Layer 4 of a small transformer language model trained on English Wikipedia (9 layers, counted from 0, width 128).
A neuron's activation on a vector x is squared ReLU(weights . x), where the dot is the dot product.
The model reads these tokens: "ith" " a" " g" "re" "at" " t" "r" "um" "p" "et" " pl" "ay" "er" ","

The vector x that enters this layer's MLP at each token. A number n stands for (n - 500) times 0.016.
0 "ith": 485 542 588 520 454 501 506 555 509 571 530 451 533 603 545 497 552 559 527 585 435 519 533 554 428 541 472 450 507 550 405 576 444 502 427 577 467 547 479 522 476 571 392 416 465 400 579 500 466 435 519 513 567 496 475 520 347 458 519 488 468 483 519 425 588 635 489 478 410 566 487 473 538 445 492 507 482 466 389 467 446 574 422 507 496 533 479 419 418 613 421 462 515 467 491 502 455 561 561 542 478 489 513 524 468 547 481 417 418 534 477 402 462 445 527 436 536 456 527 432 383 492 377 520 497 542 176 447
1 " a": 552 491 566 432 603 470 455 607 478 482 513 505 528 540 496 402 503 463 554 504 488 541 523 524 443 507 572 520 367 606 474 506 459 608 515 562 494 521 476 382 445 527 548 457 495 420 508 490 496 490 458 534 447 479 429 467 364 571 521 408 481 493 396 392 540 561 508 454 434 578 541 538 481 529 531 395 528 493 414 466 522 523 432 513 402 459 429 478 445 631 536 515 530 470 606 502 495 635 506 526 532 445 494 498 589 470 640 497 514 537 615 443 476 499 524 547 573 554 605 375 547 431 444 484 563 416 257 527
2 " g": 527 504 490 367 595 528 475 578 491 503 521 497 542 440 451 555 477 454 537 564 394 483 562 446 501 506 464 423 517 476 549 524 559 452 496 448 487 531 530 522 512 568 541 560 495 388 744 424 448 416 472 509 549 523 480 550 441 488 447 398 540 434 506 506 575 562 425 504 393 499 594 550 407 566 484 457 521 584 525 413 478 744 456 605 385 491 501 505 439 553 532 502 467 507 608 498 504 492 518 513 487 610 503 513 499 531 599 571 425 526 572 440 496 468 551 536 470 407 502 473 477 515 476 471 506 424 314 525
3 "re": 478 546 551 485 599 482 440 543 463 499 595 474 486 538 587 582 528 507 514 580 490 531 527 432 493 521 472 416 493 619 404 557 548 425 464 526 492 497 598 466 451 469 573 496 565 391 537 421 504 402 466 513 567 490 552 572 493 501 425 434 573 500 492 529 509 555 409 439 446 551 526 525 322 544 375 563 492 505 528 536 498 613 452 563 476 473 418 401 514 517 399 585 535 509 575 559 481 456 528 514 376 608 469 427 559 527 568 545 508 454 532 439 557 488 596 478 438 403 522 521 537 577 520 485 483 451 226 489
4 "at": 552 429 556 403 516 474 529 478 513 519 592 426 542 567 492 539 542 561 511 545 469 540 564 517 450 498 537 481 494 436 442 460 478 506 549 492 455 495 515 477 542 518 497 555 438 447 495 492 543 488 515 545 456 503 475 535 455 495 404 440 442 544 636 452 542 539 543 560 475 587 510 561 499 536 453 472 563 518 520 518 593 640 391 534 408 513 525 493 493 420 540 563 523 556 552 603 488 537 495 472 386 570 475 491 542 593 598 558 496 548 550 497 478 463 562 530 532 388 515 466 396 432 502 555 583 479 108 487
5 " t": 512 541 503 418 563 471 388 589 464 510 568 433 608 500 591 563 521 491 588 512 455 509 564 528 499 472 544 632 504 541 544 518 484 523 579 509 484 543 510 541 424 510 565 501 573 545 863 413 510 501 416 471 544 465 464 530 391 447 510 424 456 524 649 493 554 412 513 511 440 529 548 531 450 453 479 494 497 516 403 488 475 514 511 676 442 561 494 494 601 495 515 602 521 536 552 465 517 536 414 477 509 452 420 482 553 540 491 478 486 506 633 494 462 474 449 539 553 511 531 509 499 491 463 434 547 463 434 535
6 "r": 555 491 582 443 505 585 519 436 440 556 510 506 477 554 497 513 429 506 611 617 513 593 538 560 421 468 567 442 572 446 428 523 511 505 503 469 484 489 427 379 435 465 633 441 479 427 744 515 554 451 449 427 521 563 466 453 377 506 446 428 592 469 480 480 525 551 628 512 483 482 563 552 498 505 484 419 488 483 527 498 395 567 379 492 512 565 374 494 483 515 476 557 520 472 423 512 477 466 521 547 540 532 518 520 516 521 462 416 362 474 580 488 508 516 448 451 470 420 493 508 574 447 509 500 566 502 281 593
7 "um": 483 532 562 516 580 459 431 497 486 569 556 521 480 563 360 463 507 470 605 577 477 557 536 533 505 550 553 560 644 440 555 509 582 453 520 527 457 537 461 556 425 361 508 558 553 493 611 535 491 517 472 520 562 520 510 498 421 388 491 538 533 512 509 546 496 466 559 375 542 533 510 527 450 487 406 470 508 554 510 551 458 481 452 373 684 555 460 459 516 590 464 473 457 431 529 493 483 564 497 505 442 461 504 409 570 387 500 493 412 478 650 568 489 556 600 472 521 481 399 467 495 463 506 494 477 458 244 590
8 "p": 430 553 496 522 510 509 500 488 494 619 571 501 506 548 471 442 515 475 481 520 413 620 509 503 401 480 535 482 564 517 526 461 513 423 459 384 474 555 555 538 438 431 496 551 511 475 727 514 521 477 490 489 571 571 503 458 543 440 439 438 529 419 555 445 569 517 414 444 468 431 543 599 487 473 515 478 542 533 450 517 488 691 437 520 480 468 470 559 527 514 473 388 493 509 574 556 527 445 534 443 478 421 585 529 525 446 486 534 494 467 575 639 457 594 560 511 493 407 512 559 408 433 455 444 470 458 217 490
9 "et": 468 460 577 558 488 514 425 553 528 558 565 523 671 520 537 535 624 474 502 546 538 539 441 504 341 532 511 503 458 552 464 481 455 480 466 461 448 519 427 557 539 421 541 508 499 530 514 518 495 463 485 530 539 469 553 453 501 487 463 434 511 522 583 460 536 438 420 503 501 452 482 549 487 487 444 621 475 470 473 561 515 624 455 506 542 512 415 501 576 559 442 513 609 429 566 556 561 559 522 540 472 463 472 573 525 630 464 472 493 502 576 633 521 510 527 539 460 518 645 622 491 446 555 488 484 597 177 449
10 " pl": 373 450 581 520 574 487 482 503 484 517 585 484 515 469 499 561 438 521 507 492 470 458 547 510 559 610 485 506 466 511 424 436 629 451 476 437 495 489 470 523 482 477 562 547 521 380 808 416 410 418 422 474 472 477 524 454 292 437 448 394 443 621 499 494 448 500 523 526 453 559 490 481 420 543 514 433 539 491 462 481 461 579 411 519 435 415 374 444 555 482 447 511 496 430 475 529 474 541 521 547 538 507 470 569 516 561 472 450 454 453 525 581 496 508 558 598 544 543 571 524 478 481 462 440 481 425 412 585
11 "ay": 472 549 489 556 551 481 473 486 583 613 547 507 542 544 550 482 568 564 580 566 477 518 591 553 504 532 604 422 549 551 501 449 456 454 504 454 474 493 555 443 492 454 499 598 464 475 498 535 380 511 509 490 586 466 541 532 508 533 549 453 521 506 447 529 573 476 505 450 462 576 446 516 581 499 471 572 469 543 442 525 488 510 494 509 608 508 591 424 495 507 501 493 564 404 489 554 541 617 569 497 556 474 508 499 411 513 577 454 341 484 525 539 511 520 472 505 483 427 495 419 529 496 457 479 549 485 87 465
12 "er": 454 500 566 589 506 515 418 498 499 544 519 463 582 517 542 425 579 413 544 487 483 477 518 566 537 512 535 446 536 534 439 553 591 467 509 483 482 514 573 378 531 441 520 539 565 457 441 445 409 496 489 451 576 430 542 511 518 529 433 408 552 522 465 505 485 512 530 413 457 502 441 498 480 542 472 551 485 464 459 587 490 523 405 502 528 448 480 428 585 536 492 500 505 502 548 471 517 501 536 516 436 510 482 458 547 495 494 430 465 463 546 533 567 544 553 482 488 474 476 463 561 492 462 514 485 550 24 564
13 ",": 564 457 580 458 506 501 506 508 577 608 512 520 559 548 436 544 538 441 463 486 356 523 508 588 509 502 493 454 457 501 493 513 489 389 530 515 573 511 527 491 509 491 495 522 492 260 434 425 482 560 513 499 497 467 534 469 477 496 545 410 434 458 571 511 532 499 499 530 503 577 437 549 437 574 503 572 538 545 440 377 501 620 477 475 637 481 437 516 518 633 533 453 572 525 521 519 464 554 596 476 495 544 500 494 585 517 560 479 466 455 590 573 556 403 525 529 485 298 608 473 435 481 508 439 474 530 255 495

Each question shows the input weights of one neuron of the MLP. A number n stands for (n - 500) times 0.0017.

n337: 372 450 572 299 514 457 489 543 412 484 498 398 491 450 535 547 460 572 524 440 519 535 522 424 572 511 526 487 523 470 591 635 421 679 515 535 620 562 466 618 505 446 498 596 583 613 548 500 474 496 520 527 517 364 345 451 521 717 424 502 358 533 487 551 444 597 474 538 427 454 586 461 456 575 447 292 514 577 537 481 466 435 579 553 487 397 458 582 545 516 586 598 434 441 469 422 560 456 512 471 524 508 448 582 521 525 431 419 480 503 544 500 521 431 603 480 496 640 524 562 517 580 596 439 535 502 710 374
On which token does it fire most? 5 " t"

n223: 399 523 437 528 497 565 384 327 356 505 519 396 450 542 514 507 521 516 525 488 654 565 508 558 559 479 580 582 555 344 686 485 514 506 374 440 457 565 521 477 393 527 477 589 298 604 493 552 489 658 623 566 485 504 459 446 458 524 529 569 387 466 370 576 549 536 395 448 640 279 455 452 458 486 519 309 421 413 467 516 592 335 620 414 565 511 394 570 480 317 507 523 511 561 363 526 577 500 577 435 486 545 456 455 482 518 423 621 516 523 344 511 496 596 482 285 545 529 343 468 423 467 689 525 558 653 549 497
On which token does it fire most? 7 "um"

n16: 483 430 383 530 488 519 528 393 488 539 474 399 427 432 506 531 591 396 391 512 517 404 467 535 598 518 506 563 481 380 596 425 622 531 460 596 451 483 543 530 434 590 471 618 426 568 464 435 470 548 518 520 506 515 358 454 517 678 460 507 548 381 630 445 556 507 404 431 419 450 378 482 546 563 401 463 590 581 466 386 583 500 460 640 487 548 700 612 537 417 569 475 393 577 433 518 325 324 416 518 584 479 506 443 519 332 485 536 579 505 454 587 588 454 442 555 556 475 419 453 449 460 487 533 480 478 494 522
On which three tokens does it fire most, strongest first? 4 "at", 8 "p", 2 " g"

n62: 518 529 496 533 572 513 513 439 473 496 473 504 426 595 403 430 580 505 435 457 556 402 539 512 439 498 465 594 597 486 595 513 526 659 415 596 521 426 573 603 625 434 523 492 397 564 509 392 542 464 566 685 533 579 419 399 622 560 442 502 382 547 403 636 463 632 456 435 440 441 465 508 650 657 475 493 645 597 537 502 537 331 488 474 589 496 480 441 349 394 502 487 451 511 431 546 469 568 567 400 590 437 478 441 508 410 363 452 410 572 467 427 453 475 476 345 454 532 378 604 395 538 571 545 646 506 585 455
On which token does it fire most? 7 "um"

n102: 415 493 440 569 301 544 410 480 466 479 449 396 500 667 587 577 455 415 468 527 516 417 455 613 428 390 402 429 511 311 529 458 577 607 359 497 506 393 449 577 478 466 596 550 548 559 384 623 605 644 399 436 492 596 327 476 586 457 584 490 410 561 658 383 539 649 610 602 547 562 478 598 586 582 483 490 521 514 696 419 365 494 618 393 465 601 576 568 623 429 585 414 400 587 233 560 467 497 553 548 548 436 542 616 577 473 462 520 573 572 464 649 385 564 485 476 551 521 360 604 463 447 583 547 554 495 489 597
On which token does it fire most? 6 "r"

n58: 462 616 570 264 407 428 529 349 407 557 585 582 635 506 528 647 478 680 506 562 592 457 538 412 472 406 527 491 530 567 634 560 505 553 544 439 448 278 445 535 555 516 481 526 552 590 479 731 540 629 589 518 484 438 578 541 547 447 695 732 567 349 329 637 517 430 539 502 602 571 677 523 660 524 402 572 531 557 668 512 476 455 552 420 471 464 424 624 482 566 462 395 413 461 460 525 511 506 459 442 497 412 586 462 557 410 410 586 525 425 318 669 457 561 634 448 529 525 452 697 387 517 438 546 472 450 559 519
On which token does it fire most? 7 "um"

n252: 536 479 523 599 440 308 538 373 430 469 498 577 476 450 591 378 423 473 290 341 567 443 423 511 583 332 558 471 585 584 476 475 450 563 296 636 597 542 505 481 549 622 425 463 486 529 413 487 628 604 523 421 564 511 441 548 549 497 401 638 513 510 386 500 374 672 335 551 393 516 545 391 500 430 427 413 464 352 437 492 374 387 696 548 454 422 670 447 526 548 571 549 587 548 535 431 577 511 522 353 635 462 482 566 635 384 357 444 602 488 529 549 582 604 565 503 517 539 515 421 468 535 397 500 621 563 476 515
On which token does it fire most? 12 "er"

n234: 555 506 487 572 458 557 506 373 526 393 488 445 518 360 514 433 603 434 545 522 508 472 585 381 576 357 405 521 439 504 494 500 436 667 460 560 578 393 560 512 498 591 355 463 460 461 503 482 570 570 601 584 531 324 534 433 508 498 491 546 557 526 322 465 528 474 523 393 574 525 600 538 462 624 520 364 511 505 432 502 445 330 504 446 273 555 582 519 413 495 578 363 480 445 551 466 351 480 507 452 542 430 488 462 511 554 541 496 504 559 457 445 580 513 460 487 498 571 546 536 457 587 462 643 623 488 594 532
On which token does it fire most? 1 " a"

n47: 545 437 484 414 517 555 524 398 486 544 422 494 451 539 657 522 370 557 552 584 466 388 493 403 496 498 508 469 604 407 408 597 490 606 441 656 531 592 651 599 502 592 477 376 518 409 309 472 472 417 566 615 487 414 512 565 674 507 554 473 526 502 451 580 386 572 544 502 498 579 594 441 382 470 440 487 628 576 608 514 476 376 463 385 324 569 460 610 407 528 445 531 502 479 589 439 467 514 478 602 544 455 561 420 445 526 530 478 604 374 361 539 451 529 531 422 502 424 565 452 483 488 438 569 556 405 536 339
Its two highest activations, in order, are on tokens 3 "re", 0 "ith"

n356: 672 594 448 630 473 483 398 448 532 524 472 552 331 559 484 467 541 452 467 443 516 519 574 411 403 508 541 544 465 549 459 510 536 519 310 546 710 456 510 399 451 697 469 367 445 533 449 438 735 467 467 542 444 601 430 480 478 453 483 561 513 485 567 440 381 578 578 531 535 518 458 378 481 399 523 465 511 327 363 487 351 491 426 397 458 478 511 495 316 415 403 440 432 579 595 360 527 445 583 628 604 451 459 467 454 336 216 548 474 327 463 352 533 585 344 450 458 546 488 573 473 553 478 554 509 438 480 420
Its two highest activations, in order, are on tokens 0 "ith", 6 "r"

n361: 553 457 525 530 521 492 416 509 569 524 485 352 471 463 551 483 433 514 534 381 653 415 533 324 630 585 482 474 424 537 485 472 557 645 497 659 327 298 452 482 586 536 536 617 535 476 486 508 663 521 365 405 591 447 603 392 484 537 638 622 643 447 336 459 367 544 507 435 673 588 672 503 506 621 411 514 585 480 579 412 422 400 546 445 350 505 623 566 435 523 427 469 386 563 549 258 315 474 577 609 723 573 587 539 582 591 454 527 739 487 535 539 442 610 533 613 478 624 452 554 427 585 533 406 437 401 623 569
Its two highest activations, in order, are on tokens 10 " pl", 1 " a"

n319: 559 528 469 516 425 521 403 440 487 472 558 441 483 391 655 496 388 406 460 568 542 482 516 352 471 544 566 573 351 570 480 478 364 378 376 497 663 512 559 597 536 413 542 567 330 479 515 520 541 530 598 513 530 548 423 440 535 579 442 502 553 401 320 533 546 558 496 559 521 461 675 653 608 530 547 467 481 357 487 352 565 520 447 465 271 515 462 495 500 503 553 344 597 578 536 618 423 482 603 388 521 583 504 518 529 467 575 611 530 536 490 434 595 531 486 519 474 468 528 414 418 653 626 528 615 710 614 488
Its two highest activations, in order, are on tokens 2 " g", 1 " a"

n97: 589 564 428 390 497 710 362 347 440 520 425 471 584 402 700 468 454 488 512 567 571 449 555 482 603 463 513 439 481 544 535 576 525 563 358 467 455 598 589 448 449 586 509 391 377 428 446 454 524 484 612 456 549 372 527 500 525 509 541 444 554 432 398 597 544 556 472 427 419 469 555 568 463 595 464 423 594 503 567 434 563 546 503 515 314 367 538 460 415 317 394 554 509 556 422 583 322 339 548 317 595 567 434 549 371 538 382 681 653 285 435 359 658 639 746 609 365 560 380 530 542 711 503 449 596 619 625 517
On which token does it fire most, and how strongly? 3 "re", at about 9.4

n196: 624 382 634 544 440 591 431 543 573 388 500 381 439 503 596 577 352 621 397 398 730 479 543 239 404 348 325 480 476 509 458 601 367 545 319 554 586 432 503 559 503 503 534 386 497 508 321 506 713 489 454 553 568 525 479 475 465 465 597 435 592 435 398 497 380 548 367 637 566 452 427 534 457 533 497 539 485 432 523 485 301 546 513 550 459 483 397 491 566 592 406 580 422 444 500 385 475 274 650 574 457 411 538 454 615 455 251 532 500 445 518 381 517 336 664 556 340 448 612 617 610 572 409 368 574 547 454 492
On which token does it fire most, and how strongly? 3 "re", at about 14

n116: 480 375 436 388 463 630 404 654 493 489 445 488 497 454 622 489 457 649 461 489 544 339 397 599 545 459 507 587 380 472 483 520 391 508 489 519 497 444 503 546 701 512 406 562 445 517 548 439 411 528 477 522 387 648 484 483 449 436 489 577 450 440 457 409 615 609 498 577 537 480 373 526 647 435 530 341 598 690 500 569 570 474 667 623 482 422 458 682 553 469 452 455 531 505 522 511 546 393 465 515 402 358 487 576 481 483 332 745 436 517 450 509 487 413 522 480 444 556 481 524 463 640 436 428 693 617 594 391
On which token does it fire most? 5 " t"

n273: 606 438 217 434 446 611 408 489 426 456 426 557 632 422 521 549 574 503 422 446 450 489 383 565 506 500 440 646 413 430 586 646 502 551 537 513 495 480 492 482 589 474 360 489 551 590 401 562 616 452 577 578 563 590 596 470 602 368 606 548 451 459 584 488 526 457 496 653 596 525 617 575 574 549 540 510 586 460 567 495 473 494 535 437 297 502 528 547 483 371 529 463 399 588 512 560 554 550 495 413 464 429 625 639 255 549 525 531 544 440 445 405 372 526 554 530 485 503 507 580 402 436 483 575 712 477 517 319
On which token does it fire most? 4 "at"

n55: 563 565 475 483 535 597 282 472 446 491 566 421 542 311 613 715 384 540 441 520 535 503 334 552 557 588 593 491 570 453 517 515 308 486 345 560 530 322 552 500 617 515 513 562 458 483 490 490 460 561 490 483 648 591 535 487 525 581 564 574 504 269 403 541 418 373 586 560 550 479 502 552 653 575 467 542 500 543 491 503 433 473 627 473 521 513 545 508 491 398 574 344 505 575 513 485 510 566 623 384 625 522 489 439 522 445 486 809 445 593 463 529 435 549 555 360 427 536 431 586 432 508 598 568 645 516 455 482
On which token does it fire most? 11 "ay"

n192: 402 540 488 481 534 444 452 484 556 509 446 563 630 383 450 646 509 546 467 366 500 484 363 536 457 474 485 500 592 480 532 622 447 520 425 610 451 467 496 415 586 507 491 604 594 534 457 526 611 534 599 470 575 550 585 546 571 561 640 536 419 504 542 416 465 431 414 493 454 445 443 571 422 554 438 477 472 502 387 473 374 456 465 463 470 518 561 550 547 480 524 436 359 530 448 488 559 557 496 419 642 432 445 600 568 454 386 447 439 558 535 500 542 511 521 330 417 528 386 551 519 698 508 598 376 519 466 565
On which token does it fire most? 12 "er"

n217: 489 487 490 528 470 483 498 438 478 437 490 419 524 457 557 531 478 526 453 453 521 499 532 452 496 505 463 548 547 456 511 493 463 469 493 507 516 486 528 556 525 495 500 506 518 479 499 529 502 506 568 558 539 483 517 498 457 527 460 525 490 509 493 511 495 505 528 495 495 490 507 553 471 583 550 459 478 480 553 506 557 477 498 526 436 493 510 469 460 425 528 479 515 480 491 481 525 513 572 439 551 500 512 537 497 513 514 535 509 454 429 512 440 525 535 438 518 503 426 518 542 475 527 485 454 471 511 518
Its two highest activations, in order, are on tokens 10 " pl", 4 "at"

n24: 591 470 585 527 279 636 495 283 423 435 400 457 495 570 674 513 405 471 483 534 503 503 508 465 558 412 352 594 454 370 427 583 326 660 506 557 604 353 474 401 408 624 574 417 498 538 503 474 569 442 824 447 578 496 548 510 441 648 459 417 487 442 536 416 458 450 448 531 534 479 392 554 464 590 498 361 531 417 535 476 495 485 449 439 439 452 463 426 381 460 471 368 406 440 402 437 515 542 586 431 552 518 445 484 537 440 394 500 464 419 437 387 509 577 463 354 463 374 547 512 565 524 619 497 738 495 480 583
On which token does it fire most? 6 "r"

n287: 638 375 583 396 312 599 472 543 495 490 456 582 428 514 495 401 534 658 500 567 472 488 470 569 404 489 444 502 476 483 642 556 400 578 468 548 627 261 591 631 641 529 352 524 336 693 464 574 559 471 605 519 592 666 337 461 627 638 476 528 534 497 508 538 544 467 495 631 450 404 443 510 607 545 459 571 454 358 495 450 345 451 801 497 466 559 534 664 425 547 554 468 491 516 456 341 399 491 682 423 652 358 402 512 527 468 488 532 431 497 559 510 532 473 450 500 398 474 617 603 519 435 687 574 589 647 451 352
On which token does it fire most, and how strongly? 9 "et", at about 1.6